Layer 3 of a small transformer language model trained on English Wikipedia (12 layers, counted from 0, width 64).
In attention head 2, each number of a token's query is one row of weights dot the token's vector x. The head spreads its attention over the tokens so far by the softmax of query dot key.

Query weights of the head. A number n stands for (n - 500) times 0.0013.
q0: 454 565 560 441 523 577 420 449 482 520 400 557 460 386 602 339 596 425 469 444 512 689 386 810 670 429 599 530 517 568 524 448 472 666 503 595 533 583 408 456 497 500 524 492 517 335 531 483 452 633 619 567 622 392 427 434 504 448 432 407 443 313 484 503
q1: 581 521 553 301 365 315 516 398 649 399 513 208 375 427 484 424 486 122 546 347 674 694 365 655 308 478 416 696 546 673 530 516 708 609 450 390 611 500 537 657 184 686 542 457 532 494 536 377 327 494 463 481 786 732 342 621 491 420 395 440 491 476 636 284
q2: 520 608 406 471 523 374 494 443 687 591 348 502 440 460 554 400 432 408 447 605 417 618 332 660 549 506 562 663 495 414 438 527 564 446 362 576 571 691 420 451 595 411 495 610 644 467 644 346 436 718 498 432 561 576 470 504 525 570 478 502 460 665 412 437
q3: 415 372 219 609 463 572 455 571 487 490 788 425 509 426 493 402 583 698 611 517 461 442 460 400 527 455 670 355 393 400 511 719 424 185 440 457 489 361 579 347 501 691 710 410 791 353 443 475 385 464 512 418 480 514 591 529 465 501 355 644 476 588 573 394
q4: 452 577 818 478 629 552 313 411 462 774 358 411 524 581 444 741 424 342 406 286 424 643 578 713 438 418 622 745 386 476 469 408 492 572 537 531 654 785 437 474 568 525 522 663 467 542 505 526 277 444 502 728 577 442 459 634 622 535 665 430 420 401 489 484
q5: 468 541 471 681 452 519 414 739 496 361 359 623 646 688 429 470 390 439 499 583 448 382 322 369 536 300 663 414 356 398 530 546 306 363 551 463 423 618 443 705 403 479 495 576 682 451 506 588 606 648 523 524 469 503 549 418 479 697 568 495 586 597 398 596
q6: 451 321 432 738 501 546 408 433 673 535 590 346 387 314 212 418 688 455 397 563 506 654 763 660 668 199 499 457 616 538 261 344 536 433 443 574 559 313 440 418 478 280 545 537 406 549 567 581 357 394 552 582 711 416 433 384 401 245 267 359 300 396 682 530
q7: 403 465 583 566 479 646 572 329 544 462 440 185 357 580 686 338 374 291 624 436 492 637 414 524 500 416 703 412 571 533 524 579 606 748 710 506 695 413 695 632 484 529 509 255 370 570 468 564 341 347 736 267 456 546 641 276 402 550 521 338 550 603 376 567
q8: 638 479 367 655 564 563 636 528 617 344 466 522 827 488 501 459 664 652 571 739 627 450 477 288 487 453 571 157 573 469 568 452 460 454 409 413 660 465 424 527 342 513 524 684 509 746 759 720 740 348 630 355 346 604 440 461 407 621 434 679 666 484 591 589
q9: 199 365 261 507 391 342 639 630 559 286 397 516 413 495 788 480 476 462 358 470 561 581 272 665 624 482 461 733 339 447 190 448 278 518 547 474 717 684 517 591 405 572 691 506 432 387 624 364 693 377 558 450 650 584 679 443 451 466 552 593 734 271 539 465
q10: 476 533 627 265 412 510 505 503 532 185 324 514 537 431 654 621 590 438 634 685 615 437 338 565 616 316 569 691 602 478 272 531 614 375 544 513 395 464 445 381 639 555 728 313 315 505 662 500 444 311 549 843 477 539 575 657 844 545 543 370 257 409 400 534
q11: 769 339 442 651 687 578 513 539 642 487 430 490 842 298 532 499 367 520 352 296 528 300 719 677 482 546 627 468 402 483 553 633 235 381 441 633 550 612 409 346 358 653 726 431 380 551 493 514 450 365 630 432 324 308 513 593 386 699 583 426 622 222 323 402
q12: 443 449 644 438 443 592 320 478 585 537 354 695 356 508 537 559 421 608 500 385 616 575 357 546 696 431 584 560 304 249 465 301 658 426 515 571 623 585 672 644 371 441 384 508 250 735 510 485 448 685 583 515 577 516 529 281 506 549 478 579 514 538 650 504
q13: 526 622 563 597 427 563 516 432 441 626 350 553 450 455 278 447 370 702 502 505 545 558 464 530 389 436 584 542 634 356 562 619 514 658 620 603 646 449 581 564 465 679 536 454 739 400 700 429 520 567 513 481 543 439 397 690 277 561 833 550 277 533 455 557
q14: 515 240 282 568 596 633 586 694 541 355 678 601 777 590 540 470 608 914 785 492 459 439 544 292 323 399 473 272 478 619 862 626 308 173 505 380 290 708 666 467 563 357 100 547 534 760 470 487 726 549 603 241 309 335 451 496 500 621 458 766 713 421 270 576
q15: 742 480 553 375 561 432 402 393 720 670 385 220 358 586 640 382 323 467 372 402 317 445 526 278 529 544 458 614 510 665 547 170 463 457 302 320 365 591 619 400 338 661 622 533 320 669 578 422 462 322 329 454 533 665 584 324 671 419 646 451 402 490 476 690
q16: 520 306 431 676 477 538 452 606 730 524 708 585 749 749 489 497 458 872 529 616 607 225 541 248 362 531 578 254 372 376 753 551 299 304 480 468 444 261 611 628 423 586 287 622 541 611 273 546 928 417 122 435 293 485 692 572 408 695 552 708 698 321 605 567
q17: 441 451 22 474 635 459 617 756 557 368 504 639 524 382 534 778 370 673 600 493 460 476 696 406 483 547 464 460 397 320 529 422 600 378 462 390 501 508 386 548 514 567 506 610 291 470 580 421 669 267 184 539 451 316 589 373 402 595 780 479 484 530 313 825
q18: 482 618 657 478 361 501 536 504 618 547 695 486 382 406 478 443 494 305 430 177 551 528 600 637 672 532 576 544 291 283 373 522 601 444 570 430 556 722 413 539 368 402 820 438 307 499 700 526 307 497 641 623 745 612 542 418 607 427 505 367 238 570 413 328
q19: 457 582 724 557 523 568 692 401 388 347 712 482 284 552 527 506 790 370 418 406 566 576 584 760 664 319 519 533 653 370 216 343 545 661 517 652 507 619 493 345 345 508 596 443 475 463 518 531 340 770 539 482 669 379 530 340 604 537 554 286 465 429 525 334
q20: 385 632 600 647 361 647 354 577 585 407 499 679 401 377 696 403 665 400 318 332 420 605 124 459 143 464 510 795 111 428 501 410 538 573 311 405 397 573 531 515 611 405 635 382 487 357 722 542 497 532 466 422 486 609 434 485 325 437 427 572 385 499 603 598
q21: 522 605 564 201 341 521 591 515 661 523 306 505 440 359 488 497 629 180 437 471 322 609 364 684 693 385 622 600 607 309 425 642 546 479 502 376 528 552 635 675 414 792 731 515 397 439 527 594 218 644 627 597 690 346 619 446 507 446 325 556 291 535 424 388
q22: 397 567 598 566 374 543 405 558 346 416 551 483 330 584 591 606 577 453 403 314 687 631 555 487 437 306 424 802 229 514 543 558 488 557 398 577 605 492 427 544 504 351 441 438 527 581 527 398 499 357 606 493 596 673 511 426 510 632 326 349 350 458 327 430
q23: 342 559 726 357 451 578 604 346 649 747 554 641 583 430 680 349 564 215 193 652 534 402 650 649 636 552 403 626 535 379 332 379 573 501 705 579 593 675 289 663 477 431 337 447 665 632 600 817 546 548 441 488 354 369 532 333 429 349 563 396 266 323 319 587
q24: 476 511 643 563 591 277 366 655 670 681 453 630 540 618 708 509 378 347 444 387 358 596 648 398 432 748 524 694 716 479 589 600 461 540 358 536 416 172 406 376 637 508 369 655 633 502 505 609 437 630 523 435 481 586 383 435 111 481 305 401 470 374 523 598
q25: 483 352 443 602 461 536 529 558 385 554 618 474 356 496 380 383 434 687 625 551 442 307 372 550 661 696 411 460 485 478 543 654 199 359 707 350 579 216 444 408 662 464 374 375 511 592 492 732 557 564 648 679 412 307 357 462 302 603 482 596 598 514 412 520
q26: 509 405 443 410 616 628 345 300 236 488 372 513 366 565 404 575 532 285 442 453 528 534 456 538 549 485 410 271 376 657 345 635 479 380 584 588 668 758 376 663 715 610 672 635 283 632 629 590 334 353 703 877 631 485 620 671 400 543 400 527 392 528 482 673
q27: 523 537 461 407 559 636 679 219 520 684 698 476 614 853 285 390 511 448 355 610 457 284 391 424 400 414 467 511 438 454 436 504 337 634 481 365 381 441 771 552 525 653 723 590 338 322 439 513 567 437 503 650 638 505 362 409 626 459 703 578 513 8 569 391
q28: 359 627 384 490 75 450 485 620 390 828 556 434 206 457 465 585 609 252 386 409 456 578 650 706 563 517 633 739 440 700 515 427 501 410 545 518 567 482 450 419 498 470 383 551 439 429 433 525 349 613 408 580 695 637 594 522 558 396 506 475 656 417 530 472
q29: 721 700 595 828 536 510 438 747 517 414 631 556 589 561 580 411 444 443 785 529 649 479 572 471 406 602 575 550 449 336 557 320 501 459 715 600 532 479 510 494 421 467 531 455 367 577 512 419 803 550 312 582 320 438 459 533 414 542 448 849 580 464 500 514
q30: 536 503 320 542 374 523 591 615 551 426 690 304 520 500 442 470 442 632 483 520 630 231 592 361 426 681 307 478 425 702 663 437 347 333 484 359 472 583 547 508 563 404 388 491 638 582 401 309 843 395 426 400 416 384 662 762 247 347 596 718 428 576 415 678
q31: 473 455 275 536 542 278 571 617 520 366 793 505 787 572 415 361 424 658 676 635 514 406 578 205 337 848 465 537 523 230 654 472 462 468 457 567 616 277 419 599 512 651 440 415 341 760 477 480 649 257 204 233 383 338 462 540 588 899 760 501 579 415 475 810

Each question shows a short text with each token's key, already scaled and adjusted for position as the last token sees it. A number n stands for (n - 500) times 0.0031.

Then comes the last token's vector x. A number n stands for (n - 500) times 0.0064.

0 "an": 692 497 473 587 690 586 581 480 465 389 614 518 668 370 407 289 487 567 387 520 472 510 479 494 608 358 500 580 489 405 780 648
1 "ta": 568 398 575 509 587 527 582 606 513 418 545 494 661 373 436 488 648 461 445 560 523 474 511 493 601 396 549 534 478 430 701 648
2 "ia": 410 399 542 489 554 620 623 569 466 486 525 549 639 379 454 307 613 519 436 469 419 558 439 466 593 433 547 601 534 396 652 561
3 "h": 279 544 546 534 590 520 629 555 440 534 567 573 615 376 466 311 491 433 461 608 456 563 551 541 619 390 590 475 526 458 752 629
4 " |": 514 492 540 535 592 601 568 586 431 546 620 535 753 450 389 381 499 506 437 497 519 598 482 563 602 394 454 524 570 401 687 589
5 " 10": 490 566 605 529 610 438 562 542 461 464 570 514 722 428 374 348 385 457 621 576 461 630 487 580 637 417 403 495 510 506 774 666
6 "1": 651 607 549 487 590 501 554 530 490 461 520 465 679 396 474 385 447 502 620 567 512 604 553 623 595 463 480 480 463 444 754 586
x: 469 399 432 508 573 555 404 457 543 541 518 634 274 343 428 523 432 586 455 581 534 442 603 499 598 414 534 661 481 576 419 394 390 352 415 720 453 585 726 464 525 526 600 655 713 566 305 515 321 464 493 652 649 741 549 340 488 471 642 372 465 411 776 552
Which token does the last token look at most? 4 " |"

0 " |": 491 497 436 497 600 598 530 544 472 505 645 525 740 432 388 397 521 489 483 472 497 548 512 565 627 377 441 501 560 394 691 582
1 "\n": 520 487 492 500 544 591 596 555 463 540 719 456 702 369 355 414 506 497 426 486 454 532 498 528 652 399 431 556 578 380 697 595
2 "|": 484 425 573 536 590 631 637 585 446 482 680 537 755 373 393 343 617 497 420 475 440 655 460 522 665 394 408 516 532 395 848 590
3 " ": 239 334 663 613 639 536 670 629 405 430 611 511 664 322 423 245 655 286 489 634 519 704 467 530 672 373 465 545 484 499 965 716
4 " |": 483 474 519 563 589 520 506 551 439 462 579 563 701 395 452 327 477 487 456 535 561 648 519 667 594 374 463 461 509 432 713 561
5 " In": 481 497 563 488 577 583 555 580 450 425 638 482 559 496 386 388 379 344 534 594 453 652 410 555 628 419 481 664 536 371 768 569
6 "dependent": 655 618 542 547 586 495 564 529 403 464 593 624 628 345 426 356 427 522 612 563 489 634 543 428 572 420 516 526 452 472 749 579
x: 432 390 475 606 528 596 328 475 584 381 456 538 184 705 632 628 457 269 524 698 542 531 513 572 499 439 425 635 634 255 452 396 525 578 428 608 632 405 487 449 563 528 548 442 540 453 564 538 603 389 481 821 664 635 585 361 422 405 439 408 389 605 378 369
Which two tokens does the last token look at most, in order? 1 "\n", 5 " In"

0 " In": 628 511 501 598 511 643 535 585 455 451 650 484 578 489 389 353 444 679 397 533 425 580 398 513 607 441 498 642 552 388 800 601
1 " November": 487 529 551 562 470 602 634 530 387 486 597 474 662 430 404 400 497 430 465 579 444 553 494 486 436 583 453 597 518 493 646 565
2 " 2018": 451 514 627 526 527 574 679 509 424 429 636 515 704 282 440 379 617 439 553 485 424 585 463 404 542 491 486 572 498 435 747 626
3 ",": 516 533 537 510 497 603 545 561 484 532 624 468 704 409 313 407 505 533 479 542 461 537 486 467 576 360 460 504 577 445 609 608
4 " the": 375 489 620 507 632 595 603 674 431 499 643 564 675 392 331 326 499 430 459 574 454 660 356 560 606 324 468 518 482 432 799 599
5 " company": 410 535 613 558 600 474 627 544 392 506 638 532 699 330 361 411 358 358 625 611 548 603 504 407 564 466 525 664 491 517 828 663
6 " sold": 669 539 558 521 676 522 622 714 380 386 648 506 661 410 377 322 366 522 630 658 498 621 466 502 565 454 475 482 477 513 848 627
x: 432 394 484 454 381 474 283 517 448 573 232 498 397 646 561 374 455 590 667 496 507 426 465 369 554 572 251 480 559 347 504 445 707 594 504 547 376 459 544 478 365 537 565 486 333 461 585 580 603 514 400 630 622 597 624 266 304 357 436 514 583 734 654 354
Which token does the last token look at most? 3 ","

0 "0": 653 399 539 570 561 533 597 547 484 482 505 487 677 384 507 400 512 569 414 486 441 620 515 609 565 460 497 487 424 445 764 556
1 "75": 588 419 629 536 623 552 574 498 506 415 572 472 703 379 427 371 628 488 450 481 448 573 519 530 567 443 456 526 479 543 705 616
2 " |": 495 509 481 533 595 610 565 576 459 540 637 529 759 443 376 384 477 502 441 479 501 575 483 562 616 382 457 518 566 402 698 598
3 " 14": 422 501 624 552 569 467 594 541 484 480 584 496 722 406 370 362 514 414 512 560 437 615 476 571 643 430 428 495 487 504 752 673
4 ".": 490 488 521 495 551 514 514 540 496 446 684 502 641 452 374 410 474 460 537 549 525 536 493 597 533 466 467 566 573 416 591 645
5 "71": 538 590 552 483 590 552 540 495 483 425 595 467 752 392 421 405 344 474 613 465 526 577 520 509 596 400 476 533 511 554 687 627
6 " |": 509 476 542 520 517 517 505 512 470 461 637 498 701 400 406 404 516 506 447 536 631 573 547 581 620 379 449 502 523 431 684 572
x: 577 541 537 497 591 320 459 596 663 646 318 567 600 506 423 614 373 504 472 439 511 441 455 535 674 251 618 637 463 572 309 419 449 395 481 442 468 337 578 741 547 590 360 682 387 438 489 571 391 474 371 518 411 626 642 359 639 409 374 290 409 521 582 536
Which token does the last token look at most? 2 " |"

0 "|": 584 468 499 490 569 636 555 564 442 478 650 528 730 381 440 375 510 520 423 442 419 648 498 516 630 372 420 493 530 365 782 567
1 " T": 716 355 650 601 634 600 640 635 451 430 648 636 688 329 491 230 582 549 406 516 392 647 460 472 579 386 500 580 520 419 845 564
2 "ur": 430 272 587 528 660 455 564 509 440 451 549 510 603 264 514 221 687 495 569 594 563 590 564 532 540 493 545 601 552 487 873 638
3 "n": 315 445 533 568 597 552 610 525 498 425 541 500 611 367 482 284 532 406 547 555 589 500 493 461 571 392 540 555 501 491 642 615
4 "out": 416 525 613 537 571 512 564 498 454 476 543 544 582 444 495 438 402 404 527 439 476 615 481 508 526 421 571 530 549 410 709 594
5 " |": 511 492 559 551 573 591 580 552 443 527 629 546 743 409 408 354 508 500 462 533 558 614 506 576 569 402 478 499 548 392 712 596
6 " ": 716 743 590 480 612 521 676 629 381 436 651 499 683 344 422 252 330 403 641 627 593 699 481 523 653 381 453 550 528 484 935 703
x: 410 660 432 358 497 391 279 454 521 503 327 531 423 490 297 469 380 590 370 523 607 459 495 643 472 530 556 653 334 635 406 490 575 505 652 755 395 522 551 402 564 633 545 600 403 570 600 667 630 328 466 573 544 457 752 194 566 426 519 383 592 612 645 420
Which two tokens does the last token look at most, in order? 5 " |", 0 "|"

0 " qu": 721 388 518 606 674 566 607 645 365 440 521 474 660 390 483 274 473 558 377 513 390 556 521 381 684 398 468 427 537 503 832 681
1 "ar": 623 385 542 636 569 515 561 541 434 432 571 449 642 305 428 259 663 539 484 569 469 595 495 533 597 500 542 574 470 394 851 652
2 "ter": 432 475 599 603 638 456 553 599 467 463 561 508 658 342 428 398 707 445 497 562 526 528 492 374 612 390 477 629 454 480 755 621
3 "b": 247 447 600 522 568 580 567 587 456 547 542 569 686 371 483 343 531 408 531 554 540 629 525 516 646 418 587 504 456 455 762 650
4 "ack": 283 508 639 570 646 553 633 577 382 456 568 582 673 389 486 335 349 448 541 581 459 678 527 417 494 452 527 607 477 384 839 591
5 ",": 476 494 556 502 512 575 550 555 471 542 633 442 733 410 316 415 487 499 512 536 502 567 497 481 597 374 448 515 590 436 680 592
6 " con": 627 770 566 511 535 525 560 595 384 451 586 452 679 322 399 319 400 290 594 583 604 615 433 448 700 412 401 574 553 510 850 636
x: 526 567 669 413 407 360 225 518 608 426 341 358 531 727 609 405 387 653 355 682 462 598 559 514 657 404 556 584 446 556 263 504 734 542 666 638 588 436 502 275 449 489 398 533 492 538 524 658 586 529 349 618 622 556 585 518 517 576 572 387 512 460 713 526
Which token does the last token look at most? 5 ","

0 "2": 686 400 525 580 548 574 594 528 482 455 529 481 700 365 460 336 511 613 379 510 443 572 515 601 604 464 506 472 445 485 794 573
1 "66": 542 428 607 536 565 562 608 448 492 429 579 497 722 369 453 358 635 465 452 474 468 575 516 498 561 430 490 521 513 526 688 591
2 " |": 493 513 475 530 594 603 557 573 460 528 639 528 756 441 375 390 478 499 445 477 508 573 492 559 616 383 454 518 559 403 695 593
3 " 1": 383 457 652 528 577 483 601 561 465 445 584 518 759 351 398 376 512 385 534 532 450 604 486 559 635 431 413 473 505 457 839 632
4 ".": 502 490 519 486 549 519 505 524 479 448 682 514 636 453 403 405 466 464 532 528 517 554 494 598 528 482 479 558 584 411 585 629
5 "76": 516 582 567 490 612 537 545 485 476 438 566 452 713 416 426 373 375 479 600 500 531 574 524 528 579 451 451 535 538 545 696 609
6 " |": 510 483 542 520 519 518 504 510 468 461 641 505 702 401 410 399 517 507 448 527 623 574 550 581 620 380 453 494 531 428 689 567
x: 576 549 526 503 587 318 466 591 673 651 333 571 590 509 420 610 383 501 472 445 518 443 451 541 670 247 615 652 453 583 306 417 444 401 465 427 463 343 585 747 537 595 372 677 386 441 500 561 396 473 367 515 415 636 635 345 633 416 372 297 414 520 583 531
Which token does the last token look at most, and with what share of its attention? 2 " |", with about 50%

0 "16": 655 424 575 557 562 571 613 436 509 390 619 491 731 369 437 335 532 550 408 492 430 535 486 530 550 482 485 528 446 472 723 620
1 ".": 533 441 507 517 564 549 515 608 493 476 678 482 660 445 364 415 534 514 486 540 508 495 460 543 559 429 458 574 565 414 605 648
2 "43": 417 471 594 495 583 600 651 517 492 447 619 422 729 385 442 389 643 385 472 548 468 533 443 517 587 442 534 562 497 523 709 672
3 " |": 488 505 492 534 599 582 555 580 463 520 632 521 746 419 388 386 504 497 437 511 548 580 505 562 632 368 452 517 548 403 721 612
4 "\n": 481 513 574 511 563 585 601 539 462 535 729 436 695 379 339 433 501 499 476 491 490 554 513 521 638 408 437 578 575 381 690 615
5 "|": 495 523 601 537 611 586 636 576 442 497 691 536 747 380 392 355 393 432 538 491 499 688 492 534 670 386 415 518 543 394 838 585
6 " ": 729 754 567 484 607 484 678 621 397 424 625 500 665 337 401 255 309 414 640 672 591 692 497 541 660 375 463 558 483 504 954 720
x: 427 640 455 402 469 395 272 417 471 496 343 511 430 516 326 486 351 496 391 531 639 487 516 635 485 563 538 631 359 659 398 502 527 489 672 854 340 533 579 419 566 595 555 585 476 552 605 634 610 292 445 586 585 486 728 229 491 396 513 376 557 579 643 417
Which token does the last token look at most, and with what share of its attention? 4 "\n", with about 40%

0 " |": 491 497 436 497 600 598 530 544 472 505 645 525 740 432 388 397 521 489 483 472 497 548 512 565 627 377 441 501 560 394 691 582
1 " 18": 512 422 607 529 555 494 584 515 426 481 556 508 749 421 373 363 567 513 413 505 432 598 483 552 591 433 400 515 565 563 754 638
2 "5": 450 443 630 553 608 515 600 527 501 428 542 463 679 367 447 355 689 425 462 556 440 564 504 595 596 467 462 474 469 451 799 600
3 ",": 467 494 574 527 534 551 520 486 511 475 625 444 687 411 342 418 510 529 524 552 511 530 495 492 576 377 462 526 575 467 641 607
4 "19": 456 488 604 507 558 518 602 419 466 445 559 504 731 443 435 337 397 406 562 509 424 548 499 502 546 522 478 555 531 521 680 591
5 "4": 529 613 586 486 624 513 604 499 491 412 569 463 675 353 448 359 294 467 603 564 506 568 525 592 615 458 484 480 459 446 824 589
6 " |": 497 487 549 519 533 523 506 539 461 491 620 508 718 424 396 395 505 486 457 539 621 596 518 598 605 381 442 514 532 424 685 589
x: 577 576 591 531 565 340 482 599 644 647 277 540 596 520 424 602 389 575 434 417 493 458 452 558 670 311 641 674 424 546 317 415 448 332 450 444 511 303 593 729 530 584 413 673 440 477 451 606 444 470 376 462 418 615 662 292 643 367 406 304 410 567 568 525
Which token does the last token look at most? 0 " |"

0 " the": 586 452 450 566 560 633 549 695 445 501 645 536 660 396 334 339 405 589 392 543 401 586 337 514 596 335 462 515 482 443 795 609
1 " qu": 656 388 570 575 695 533 570 627 368 427 530 466 652 424 430 309 625 476 392 554 460 540 545 367 707 383 449 442 544 511 812 724
2 "ar": 423 336 543 591 563 486 560 550 455 413 558 466 638 309 426 262 710 481 518 610 455 595 480 558 572 515 537 564 449 406 843 639
3 "ter": 279 498 589 574 628 450 556 606 468 464 561 516 653 343 435 403 555 429 539 579 542 520 499 394 600 407 481 621 450 481 755 615
4 "b": 328 509 570 502 554 550 567 584 461 544 538 569 679 369 489 359 300 389 576 553 543 633 528 526 636 438 587 502 442 456 761 643
5 "ack": 508 544 600 540 642 520 630 579 384 456 567 579 669 388 488 341 228 461 591 591 476 669 537 418 484 463 530 599 476 389 835 598
6 ".": 525 557 515 451 541 554 528 599 478 501 647 475 668 458 375 421 495 480 516 526 534 534 449 568 531 442 470 559 575 413 572 646
x: 488 638 616 643 438 562 514 520 662 590 339 537 538 395 588 467 334 469 463 446 526 453 469 485 532 441 751 783 487 526 311 335 615 455 533 546 385 278 650 714 586 557 555 398 406 444 455 593 326 551 355 589 452 480 546 451 646 561 537 275 570 584 646 355
Which token does the last token look at most? 6 "."

0 " ": 775 368 520 670 601 609 661 628 377 435 648 478 641 318 443 227 400 755 335 514 445 643 442 444 646 402 448 532 527 473 957 694
1 "ad": 541 371 530 613 560 618 694 524 449 452 639 465 641 395 483 337 728 540 358 540 439 508 462 473 568 461 577 416 491 467 836 623
2 "d": 438 472 528 586 508 679 548 624 476 498 546 422 630 381 468 302 660 489 460 570 498 605 518 531 642 401 540 500 556 474 693 615
3 "ed": 393 464 524 592 548 511 572 545 479 504 617 480 653 422 406 312 524 446 458 516 561 552 462 402 638 412 500 463 555 400 765 578
4 " Ju": 397 513 598 531 632 568 674 630 409 418 611 533 759 374 437 317 397 390 541 653 399 592 460 469 617 325 517 537 520 431 871 613
5 "st": 533 585 510 502 518 550 529 542 489 462 646 599 592 399 427 294 316 551 565 519 466 612 516 462 626 366 590 447 530 424 767 590
6 "us": 664 541 470 489 602 459 585 559 435 575 439 559 659 363 520 392 464 493 594 566 649 529 518 568 534 463 598 593 502 463 738 599
x: 495 536 558 403 317 691 541 507 366 586 508 475 334 499 526 663 519 338 548 596 393 526 462 659 531 197 573 577 452 366 237 423 595 374 606 632 390 459 727 515 781 492 564 552 573 454 503 693 244 638 543 482 622 511 538 490 458 424 544 390 364 538 382 529
Which token does the last token look at most? 4 " Ju"

0 "ce": 739 460 661 595 596 463 602 563 511 459 524 582 630 326 407 378 438 620 398 522 471 550 419 443 580 327 488 577 512 462 827 660
1 " president": 610 445 594 535 592 509 559 450 440 408 679 530 686 359 307 342 563 543 413 559 462 495 403 377 646 432 441 612 468 487 697 689
2 ",": 517 510 522 525 504 593 549 561 480 542 630 438 704 422 311 421 491 501 448 529 476 515 488 469 584 357 446 514 596 421 648 599
3 " while": 480 525 580 549 551 552 482 580 429 502 599 491 588 434 388 396 526 478 402 574 408 630 488 434 565 310 453 533 565 439 624 604
4 " Bo": 328 444 676 507 656 609 685 650 452 371 593 614 721 335 440 220 331 317 578 652 451 619 459 550 585 379 498 496 464 453 834 593
5 "b": 553 563 546 471 509 556 538 593 470 573 535 565 658 347 475 367 286 419 609 564 540 651 508 518 645 397 592 473 445 460 740 651
6 " remain": 571 623 655 471 605 508 591 634 330 568 530 450 654 408 449 340 396 413 560 612 525 626 422 470 630 466 467 601 558 497 792 544
x: 420 421 531 391 295 283 385 721 666 466 433 461 395 639 682 462 530 711 365 663 526 539 459 446 404 426 432 569 452 426 546 404 637 582 513 582 611 634 609 409 445 540 422 489 396 292 409 706 429 697 439 556 644 450 597 471 627 358 518 500 512 578 708 677
Which two tokens does the last token look at most, in order? 2 ",", 6 " remain"

0 "ia": 644 487 483 491 524 636 622 561 453 475 534 553 621 370 454 309 546 574 417 449 399 549 469 476 606 415 557 565 534 408 681 546
1 "h": 573 457 505 574 566 525 622 526 449 540 563 565 599 380 481 328 697 433 436 569 453 554 554 534 625 403 581 466 534 460 730 611
2 " |": 489 489 486 524 589 624 563 586 439 547 620 531 760 449 388 369 487 510 427 480 486 574 470 555 605 390 451 524 575 399 687 585
3 "\n": 493 499 552 502 558 607 604 546 451 549 718 459 703 375 353 410 510 488 441 476 469 556 507 528 651 412 435 555 583 384 690 592
4 "|": 408 477 606 537 602 612 635 585 438 491 677 536 748 382 396 344 442 430 492 481 469 680 476 533 659 397 411 516 540 396 827 578
5 " 2023": 495 558 498 510 531 481 584 533 470 444 606 485 635 326 412 394 433 463 594 456 431 629 481 474 565 444 439 580 540 465 684 589
6 " |": 532 513 549 545 572 502 530 547 438 474 597 575 715 388 427 321 483 480 487 563 582 655 519 666 602 362 470 468 506 420 739 574
x: 532 480 460 565 545 402 466 564 598 708 289 611 548 550 445 615 393 554 463 427 558 514 426 461 638 315 651 701 372 599 333 426 420 386 430 454 489 402 584 751 562 537 367 596 488 482 532 574 457 462 382 497 461 651 602 176 551 411 379 272 325 534 599 468
Which token does the last token look at most? 3 "\n"

0 "23": 682 441 561 537 564 596 662 471 434 427 573 525 765 383 462 308 536 476 376 475 371 585 458 519 594 447 482 520 489 483 741 639
1 " K": 682 367 579 665 641 556 652 529 421 477 618 508 695 353 488 234 611 542 358 590 407 603 499 411 684 435 479 551 525 416 855 588
2 "ar": 414 385 552 610 598 527 583 492 416 412 621 441 617 321 448 281 677 462 459 591 487 574 525 501 590 486 534 544 524 375 864 665
3 "na": 342 402 550 535 610 570 613 503 514 372 563 478 633 341 483 301 460 383 485 538 558 485 512 428 555 380 522 505 457 453 690 525
4 "ta": 415 566 560 478 533 526 584 599 515 427 522 490 637 329 463 497 341 432 563 581 551 495 524 516 572 399 562 510 453 418 702 644
5 "ka": 530 574 541 516 581 462 613 561 445 536 486 584 644 332 526 373 311 419 574 621 524 577 542 469 554 397 528 581 474 395 732 565
6 " Le": 624 708 584 481 650 518 651 572 376 447 584 644 742 354 413 130 431 334 642 687 581 573 580 441 591 425 433 563 488 453 822 603
x: 395 558 447 342 454 523 369 419 390 398 296 419 431 620 481 484 497 473 536 577 445 558 555 440 474 520 526 522 337 711 261 564 369 580 291 694 595 371 546 420 312 625 469 510 252 374 502 732 653 409 579 555 721 529 547 474 351 478 557 263 324 424 458 477
Which two tokens does the last token look at most, in order? 5 "ka", 6 " Le"

0 " ": 775 368 520 670 601 609 661 628 377 435 648 478 641 318 443 227 400 755 335 514 445 643 442 444 646 402 448 532 527 473 957 694
1 "41": 556 366 605 535 518 595 680 492 448 490 605 458 717 339 497 384 655 447 393 556 377 609 488 524 549 451 548 492 492 484 756 663
2 ",": 510 498 540 527 507 592 559 539 488 529 627 445 725 402 319 409 517 505 472 534 484 532 486 477 598 372 451 516 597 446 677 605
3 "5": 322 477 629 532 624 540 619 545 497 442 535 461 675 380 438 356 565 355 500 586 445 564 498 596 592 468 480 491 459 446 816 597
4 "80": 395 524 615 501 646 563 529 514 483 433 542 454 727 435 441 378 396 405 566 514 502 603 503 565 584 469 468 563 511 540 680 624
5 " |": 501 498 541 522 563 561 541 566 453 519 629 509 744 415 389 392 502 497 444 522 591 593 511 565 612 390 439 526 543 408 704 596
6 " 25": 586 599 550 497 598 439 614 546 442 481 567 488 741 417 384 331 450 531 639 578 455 625 509 538 600 402 450 488 523 529 786 652
x: 364 543 562 595 525 531 467 413 569 536 463 666 251 520 475 481 396 714 423 560 732 506 504 696 624 526 485 617 379 468 549 466 477 426 483 657 445 345 574 337 473 456 607 617 515 565 348 464 439 328 358 617 635 647 666 277 401 275 525 382 488 402 704 483
Which token does the last token look at most? 2 ","

0 "k": 704 453 554 594 629 542 626 544 478 475 518 552 650 366 479 366 475 479 424 508 468 547 487 458 585 324 500 601 491 446 669 607
1 "an": 610 459 514 560 696 585 587 474 473 396 599 527 655 397 429 303 660 556 385 552 495 517 465 501 598 367 528 599 468 407 772 620
2 "ta": 406 449 595 494 579 532 585 600 514 425 537 499 665 366 437 487 640 418 475 565 531 484 514 500 607 390 552 542 478 425 706 649
3 "ia": 351 406 571 502 575 609 635 571 460 487 515 559 641 381 451 302 489 452 462 472 428 577 448 472 596 427 549 605 534 398 668 566
4 "h": 387 576 562 512 600 509 636 554 434 540 566 578 617 372 466 313 307 474 485 615 467 563 564 536 618 386 592 476 531 455 759 631
5 " |": 506 489 565 536 588 593 573 585 428 548 619 536 754 449 385 382 509 499 459 512 536 611 485 567 602 393 457 526 566 402 688 592
6 " ": 720 730 590 475 631 532 688 642 378 441 627 508 689 349 406 258 321 417 650 633 589 714 473 551 669 364 455 561 512 507 931 719
x: 424 648 461 382 478 373 269 453 513 501 290 560 453 462 305 468 354 585 374 507 648 477 518 595 461 531 583 688 345 621 419 499 583 476 646 773 386 503 536 410 589 609 537 604 430 551 593 670 621 341 457 560 574 475 778 191 506 425 530 427 581 593 615 389
Which token does the last token look at most, and with what share of its attention? 5 " |", with about 60%